Layer 7 of a small transformer language model trained on English Wikipedia (26 layers, counted from 0, width 96). Numbers have three digits each and are written without spaces.
A neuron's activation on a vector x is GELU(weights . x + bias), where the dot is the dot product.
The model reads these tokens: " " "0" "-" "1" " Kr" "ka" "\n" " " " Kr" "ka" ":" " Fu" "č" "ek" " " "7" "8" "'" "\n" "1" "7" " September" " " "2"

The vector x that enters this layer's MLP at each token. A number n stands for (n - 500) times 0.007.
0 " ": 306637557409454534509440714450445446411521599455480519342663525509841605372226557212613644398750736382662776551599463560305381520238644332573382413665453677536419505247438632709512556515371534351607162625577417373569842257467243595457504391575415338386640685649390192397656837513572370307
1 "0": 250527442361485506472564621391392447436535434714711562396576440361626552365179631433699486334678704487885565602735590659475247645320728361429399350623269764423493336343550803804481344423301420632772407419428387387480720343495595364347327426577432455317799632593476499419474756361604404388
2 "-": 255424429376475476486510626479397378483510624570560485308522398460618470419195632391747525186733666509836602659833574621517439632167712536395371430521368692389411356392477803753625388397320533426816399499365287445483732417483493439394267475700460549384746804461522386272577702429522434422
3 "1": 228502395368452487501542564354488402492459534657507469353666401412595604326166661412740479396686630512932609504802628629485276645322800448467532305563236718367431338392662828754409369395296500548695430529402342461480684318567575385418359495587396449361876660504482470323472746440585390358
4 " Kr": 081505494582235478614461694419352514525413533479665459449611385386729584412340566449801728468786632357660359632673695682344355555316719380419386501610044687411526308466484882796464322497426537574696483438363383370536664295390536421545303391629405565401591628575355466360514667535649369513
5 "ka": 103334459383425525454503673404409426546457548554610408411624340350654618479215556385765837461749507571817527524717435837449338654346682448476413438492233683593560249624486702738550364417406501535716346546463185486445756311465573427468250427661385456350772570542608482193431521502642484538
6 "\n": 294504486349362711363454595445288402483425536642576415440623321408715567234209692329766587287668678415849566588665519580373379671224594377412466315542390663465396296562529733850478449470440596527599399449424305428539766461491368488439261381754520391390843775617480431479460743446604397478
7 " ": 296464485364350507415465592460332395525513627570621521456594421395646561245221647371661409239645741490772551537812508682285306599336694355414417369596311802466496361403522744813430380355512576491774367438487485359356710510408538439555277465756537554384879757527356428313444779445489496405
8 " Kr": 081465518590298475551469694428328483507434484515694484467671410344763619377319613454773669441767663350676336610652632646346330580339709384376369522604027719450532323436480797834476346467489574543712471417406430316484680370347531455555309341681475560394608580615290457366507659555648395516
9 "ka": 106308499407457534403510665423365410534466509591652420418661372307681651442202605381743807438737552572817498519709402796433328664365663443437398437481220685596558271592475635775557382402470527493728326529498227417402755390420577454480280396715433458335789544577548481199408521537636492554
10 ":": 235515550422446552342493551589379436392498518526718362453582228400770545349171828443690477273686635584665432490788562589469322676284638383464342247396395752594375388462456715871537368353430648488723339486487320334523757357488525541437398388692424362423874712545425459364608647447573488478
11 " Fu": 161487415472308570542547522354289480526313500461711562346460339304630640423212559393721630387744579460634447642822533643448301493317674461509424515607240721426481340482381777691764370461493686694784400504468457206561876376440352475512243465789417478417679609531509446340431622495544364551
12 "č": 235563589454422503592579706423419368498460667508760470365554364269613632316180508553782783456633623470589317433682588713536316666362762426441459471462168640542418339545382790805529352369438510551751519411447343459457728202326344471480341270711370523355783537643497502291577638455600365624
13 "ek": 144536480320435496556494584558363419431488695527746439345676386335619636373101502503776824409642581556647505457721436701562238701344610300434467426505326639569384193536409789739570405381377622513673472528479354448423708211365521355506388422702391437408882635620610490285549490472608454566
14 " ": 301515591336386536407464542471455455489498646485681474421602392381607502261219591446690475321774654530727583516838477660284220646313573481464410393556383685451546236450436809826527292285408660553710465478512453348468765293383407315552306527705436508380972703572476537341547638361458472499
15 "7": 138534490463513539407476528438478455413527474686616469419660385391571566298222671520770455326808589541839605427744524579559221632316530473465431395621326704424529264371487776895491329298351605519724451409483338340442777247484490354485418527588403346301893562655558519364569531457636468472
16 "8": 169492490419448519427440573452450495458475496678663470381630338416582543250256662464744447373795636571822607449772519600627263598299478512510414336662346674424542257448520792871406401369395532571737532493449324257396773240475502327465382488642293354324908596643572482408519535491609436455
17 "'": 254461431394327452556442616464392581451355506686600348361458445464593580358100589368817509381735774516799563435680457542436445795276668649360338311507424595499405375518581869668623423495493519599688469497378304416547799202519498365406293463658457349376885458535526517296461740545462561487
18 "\n": 355532451361298715366393621467292459483455584661632483520548349432689615220216720329766601292685657426787586509679519535442356608205551389402494386526429656425310289527531806876472476438522536515593431454365312375532816440534350459435286414779509355377841730647457431441457705452560382431
19 "1": 283455402419473506468458538451388446480466502735636475446628416402636715263229755382711439350648700515871583373747519651448282616324693373437556339551301812397325368392697759811413459337551493532721395464408402330294672429501562442459376397752401376373854602559412414326408761510577421400
20 "7": 193482403514439532465432499471318457501519508745598457482613357469599647257296739399745443273685669538830597355716519653506328559295592350427475337618328865484389357368630748815388444354588493531782388382408335382276713400486597461492376454672360314315820652596527397336440671576670462414
21 " September": 331516437403414548479339502453387532589385436641686247373403404462714533347186690489791591370712614415660593560707502694431318485261632512510441418483293818446435400443531708795333486379565486637787309436175410447298703479392493497467421417760445346304843627643395426477569755760573413402
22 " ": 355538469408284534489405590521396455596395673540589482498511453383687484318202665424621436261737702520773574514868625652227266621301571447448439342593331747510530362478520753763398415391533574539803370476422348365217705448330495417533279496718486487344892749513421435331433708445539507431
23 "2": 321536346410476531429438615415509517480356535680571517455634486303664601370156772504646432370780596537883560439744677567428223667290586504431449311555249816424480426492580732791450414380417482611773337440416290368246742398435541494338358447652453448293834648569490439317399665483612502392

Each question shows the input weights of one neuron of the MLP. A number n stands for (n - 500) times 0.0011.

n315 (bias -0.019): 623473459483385462517388487589475605162553546531471590602405360527269516674695410513482453566429618364543662503576342523625440446630313451279308518637635527372572418567665571480350497282701386455535649494546474647509506354507490519449646276680487458489513527560506544490440600700546489494
On which two tokens does it fire most, strongest first? 20 "7", 16 "8"

n332 (bias -0.015): 572487516466869600513518468443574557503516517497391657497623465338570549517572540616452460391447392503540396355515429558529355614588556396606491641523410732644346305552491432453330572619419296551449384394419667722555652458503432578585344547522479547494467363436450463583597446409440441483
Its three highest activations, in order, are on tokens 12 "č", 1 "0", 23 "2"

n187 (bias -0.037): 556522524407489596573670224535529744721510447211504560792376518438658419670553424610285365385639537563427656582351459605337446556421433538258504307422739583515584500616548504386490293632708614636581566481247442470423270308527384493674464315503373420646669500420496351664496432528458496706
It fires most on token 22 " "

n308 (bias -0.045): 601225371427546432622508427420590409440773449509508566557637467753569614613332524382554291462326438225496518322826190736681453623583705533564590671447591658521361719406427473304485572512545362446589528434779568534139617783371682557459469465504393296635338432492484303504568474512361606305
It fires most on token 19 "1"

n18 (bias -0.025): 525490374506435441414555396454484475533556511566576640682540491598377549588563537580484539605342529358479385365392459558541617651680522568480535585431578571542569634524509503716359362618360577426450443360300365595460556541473465411276268497511343481634524597678462284454487444357601533486
It fires most on token 12 "č"

n219 (bias -0.018): 523264525573464604474489503582476500483651592390398524466527489575500622434520375658319570500662337535595408427467409358516323479589562565487625455537433540481500294567405613329517811529468672573596492484508492544508519687570441561519429460462461442509551486568487544528550412409503425452
On which token does it fire most, and how strongly? 13 "ek", at about 0.14

n121 (bias -0.051): 383496518464447461464621510553645603562450517452450385508433554556485365566427577476375528556523500633389383455561410469582336545672466508447587481438605686513485520637581541505464538718705609528627574517410305584527419586448552525364389547437554395533470531507631430547495495394523352488
It fires most on token 5 "ka"

n129 (bias -0.048): 236476570383419545559547546510424447592415498555465422559489457567528364583469480546431438647519465531530478405584518481520582471452481473510563487535459483546531452589550436441474597524534271554648482488441656550466438632457539565533517556485572404574519498448569532433513545498465505468
It fires most on token 21 " September"

n72 (bias -0.027): 278481533355413492505519446632629600491376623518568555546543492602630243672640346557527435444522369551528468577494503600462483508526564658585429371524453412506567408546511491480427658427347369597592433470495438676435406633394390397355483540362645528626530523459399500543506382585603540454
It fires most on token 5 "ka"

n376 (bias -0.030): 480446476564281644476482531364462500334622240314593569511461576453484479508523590604512401388430577545619437487459593337505489312559469441436516530540444508543633598437421532632481614348541449500592576417452434581550516530597614524516630472622517657523425439630479508625544435400524727500
It fires most on token 8 " Kr"

n256 (bias -0.041): 496578489458404462520539528547578427534451399423402434526600441605486433535527421526680369542477419655447496518469607462453471528398517543480522429526514570560586575576500541487289466496388485374538474484490578529534541519504445462392407476510511540574484500600628508579509545440537599613
It fires most on token 3 "1"

n211 (bias -0.019): 311511389588571498534457490417537658503642454423585598462624607538604589410430542654508447371526480476516387459458254425503405324508362599565508577378480363576524487460642548351568590444635500534564477518407492539750536552487405553480470519610566418503554471404406428624506425568448512467
It fires most on token 11 " Fu"

n266 (bias -0.032): 393410597387511487669508481660634591552531474443544550503523500523596591677482489579376457551447406367748268377397415578436609550716585483476428539605500390466474421408404395682564354601506319520298421464511377426421396511488414525627385588622543456643609535453459568509454541589568506492
It fires most on token 9 "ka"

n230 (bias -0.050): 396513448385626554631523470584590636406450490428482513432490617512480419407610592442511321336503474481548442334381450575595410326629427474490474606589635511576592542548510662462589426530624346542508381526532450508551451565379619378426391467514511606377531500382574633659446629539495486381
It fires most on token 1 "0"

n175 (bias -0.022): 600442663433524541546490449478602530405440490461453583478606405464556397771485497526588400487675381532438489458436506538518529790605418366505694576570463564635593315586508506409510508508443405455458426474495516542503607518335417577469481448435414417579571290420575384527557424478571459477
On which token does it fire most, and how strongly? 5 "ka", at about 0.34

n281 (bias -0.007): 524461267464503408437478468402574505461581552400495558503565570367547540471436527544492484616477490620508269397595432333522497552623521454466587684515586569574549618484426703418505559675736492482606544523395497477433520480505548633515402421467456474377437542338542563513503473531554373391
It fires most on token 23 "2"

n292 (bias -0.009): 359568473387346410519581351431529518560563321426442585721505466453552265633470613516584443625556482445399486402595540335492625539565542521364445507508419354546592578536505638385442440516546500489506523508533443591555375484602632555466500517591475433327439547651566500375509628468357708448
It fires most on token 17 "'"

n6 (bias -0.058): 494310490474629379448516484469656540420566505467289574561355497464473565589516585559407204280445642503406535318695497594656441464474654361519552482446458482573489492466524573416460678384569556494613681536539469525541475564420428600598471567544463479593403503544582577512386543565335605438
Its three highest activations, in order, are on tokens 19 "1", 7 " ", 20 "7"

n138 (bias -0.047): 545535595491517487498534482467446539504503602553522466495451527514480651426498541505439530523553522478600524491423482479500437392486561536536476473530507469453611439419480547349444566515617438481434540459521524493447546591564531508402423334440444489537425657470554545509463548506457515483
It fires most on token 19 "1"

n288 (bias -0.023): 361494456425531438536369505662423642352463617392520528460456522498480636685488413483465339574467433460593345382469582555488464575638371492592418599592455457526428464523539345688525533630560457687484377535495428497345492601505410623485622492617617605535508479554468449539464495521508402525
On which two tokens does it fire most, strongest first? 23 "2", 8 " Kr"

n161 (bias -0.028): 539510508386491495512574497442584532480446490502465542640495522513502442414467488567597404423493538531440480465616371487479452401520506502498580526465393381566512587583524596482420557521420514484562551544480427502503381430578497416400493533463563508464432608433509475505584497492514607560
On which two tokens does it fire most, strongest first? 3 "1", 22 " "

n250 (bias 0.000): 282506475517500540506487560562383361608571506583453234415419510388523626392617500563212601373540437447660428581662566312677552370561436446377527484610391393315792572667573656493586431579584449466591240557522590575507371757510591338340457585437604550452348344450633539447728570446582669394
On which token does it fire most, and how strongly? 2 "-", at about 0.35

n350 (bias -0.029): 586455524407373439446494574347554539434473395512671541577355431570526391514530464560412488628398647655383500418488449413691518523392362576486408625511306497814533571675600619491434446663497509468519509578550339630506465348678378511509377448527581514377520623603460376491449394530388685363
Its three highest activations, in order, are on tokens 17 "'", 5 "ka", 12 "č"

n51 (bias -0.024): 503566574455609505565622455500573575701466538491495532460376468532492410624376617658474328679454457568583382478404623564489431481523458592383567676529410437486618459617524518273422420582327435459500379473434332625468597500338554381500350593643414475500527664606529440494485546538576590394
It fires most on token 23 "2"

n378 (bias -0.056): 456535565597483457610576535472239482415568510562355379587513476421516492466596566546566293531461625503406532492452300636604528598552566417503533641429411582441531503597551267558440441500635336434405325456343621684406599633452667433470439661607520469557481551395318513511467597451483515519
It fires most on token 7 " "

n81 (bias -0.022): 471631332567452548491353488495573498490607561332431535667431358640553576500474450561495467558448456581472452550388503521542434557489594473428578505515443563485381407474702456419407525614416497577537332611554678520519707355454507451564419521571549555624468515521400462567489351565392447537
On which token does it fire most, and how strongly? 4 " Kr", at about 0.19

n194 (bias -0.023): 354479442620368417382574549492527503523682427536552299587416377413522560378539444622593511537544451513529526608365401449659452256471503583407560650557587579565703607563505387419392469440512313586586562528461486492603378528532472606538363561562585526455464600539304393494527528629480565318
Its three highest activations, in order, are on tokens 21 " September", 8 " Kr", 4 " Kr"

n159 (bias -0.021): 411414519417748401444600424432656413373529285594319706607561479426569531497401540674572323303360514552655593654568511175646275517622507496567507529524470467301703511399503415743573511356336489388413404490546357436644331767565538651583463672458453526511297276575524419598633468608560539459
It fires most on token 15 "7"

n65 (bias -0.038): 402311481485530418463688506558500443515500430440606337403363582646657427514589403366619341418524568483430601767424506374635646462396541712509500472459506563551636584635448575431538594669555497512487448530466497512573297348426470611503434435613528506465646381375570331614552454389329659590
It fires most on token 17 "'"

n118 (bias -0.023): 460489494437761517489481506623493466401611452435456665634400378432559581515395515575407490302490547491490209490487441553437360683604329804466434574387761433342640381536569546580294494556538555570466385411497448455525532545365462622538617747320270556548653484441481537387490540601510433625
It fires most on token 14 " "

n319 (bias -0.030): 493470478540593490394625397497554480398635390248636595496623323451785452556536490634424381600493392484605575388217386475277604656478518419459705356417817340614521543493476457589420267497366482542319517619513446685363525401522626428413419437435511539572602859405441405361523535645610680593
On which token does it fire most, and how strongly? 10 ":", at about 0.71

n69 (bias -0.027): 557475572509390541546401628547595398610475464470466443410480567526721462566456471600368562533607395478597327526526493447479441475620448401549422508553415525383402589445435451489558456471509519406475529460591380474492479590429632504523567440534551492519449568464561479560463442432541493646
It fires most on token 8 " Kr"

n59 (bias -0.015): 543491527561412501440493478482549486548468577498433600595580493531526543462492493579577500479446491444466494489456609450488503493455497477503501522469477432410468482475443512509486514493510567569490544452481535594493529514545597365427571565408426601441479494479521499464471571542436446504
It fires most on token 4 " Kr"

n276 (bias -0.038): 591559567393408453458559434500554398240436569581407438503459508493447554402517562419520503391484454483516536669455525519595365490577336370475372670528463453534516658610670520593384513391588350404709548544547545495563445578591536426467508652490586389582347537529482598492480502619571694434
It fires most on token 20 "7"

n13 (bias -0.010): 500633273582416667596559413516621462500477527625506523437440404445349508629355558553506515552546483641403464323433432627362445633385497663525370655567492265448642483494556704329425576441376310546380500418443401627506503497621500531551467533479435646562569515449489616586609397420486557553
On which two tokens does it fire most, strongest first? 17 "'", 5 "ka"

n232 (bias -0.017): 322539455393662520522679473485400477570614562503411538534393409543447463730541435556494589497622503657500503419409500427360531452480497511560454647489474405574483544553473673474332727484196434544579540532402547574664475582601387524433369520525461606594476382535436600376565382518486479588
It fires most on token 5 "ka"

n208 (bias -0.042): 311421464481343455518518711521579706446590387511436435361543454505394490527456468523438367524528682466407453492474570516562452572547573370542689577490635489505500563545381566522535550535458484536511505363525534427626368549422603399364505538488556519475388388734477580500399491633445665424
Its three highest activations, in order, are on tokens 17 "'", 8 " Kr", 4 " Kr"

n20 (bias -0.034): 277611529566374538508384450609562555490395678636377395507444688515603400434572561506390533406490623524497446385526531648509568620591383446635491503384391355487701526480556342262535477519607410516733407823488454664488573625272386565232322533509497453614510530378663454454368457518506610578
It fires most on token 22 " "

n265 (bias -0.024): 420523528498518526488434406510657562436553464319557522514410362358500526429554568509382523459549537570427578513500531468529350366293456464434467444605561512480547536548522522369595434546589487400543556456523323489457567582534564548504624458516546562606387566498537564551432597546424700485
It fires most on token 10 ":"

n47 (bias -0.035): 715505658438554317643550538467584349445563607452595565365352362522579494407318620515571337570619577536506468301555503543379540580412237368583606575453670522364458597405561641434392536544370449431465619473596558542581455548562361532412622559494482478368419457708521615537383438578349540494
Its three highest activations, in order, are on tokens 0 " ", 14 " ", 16 "8"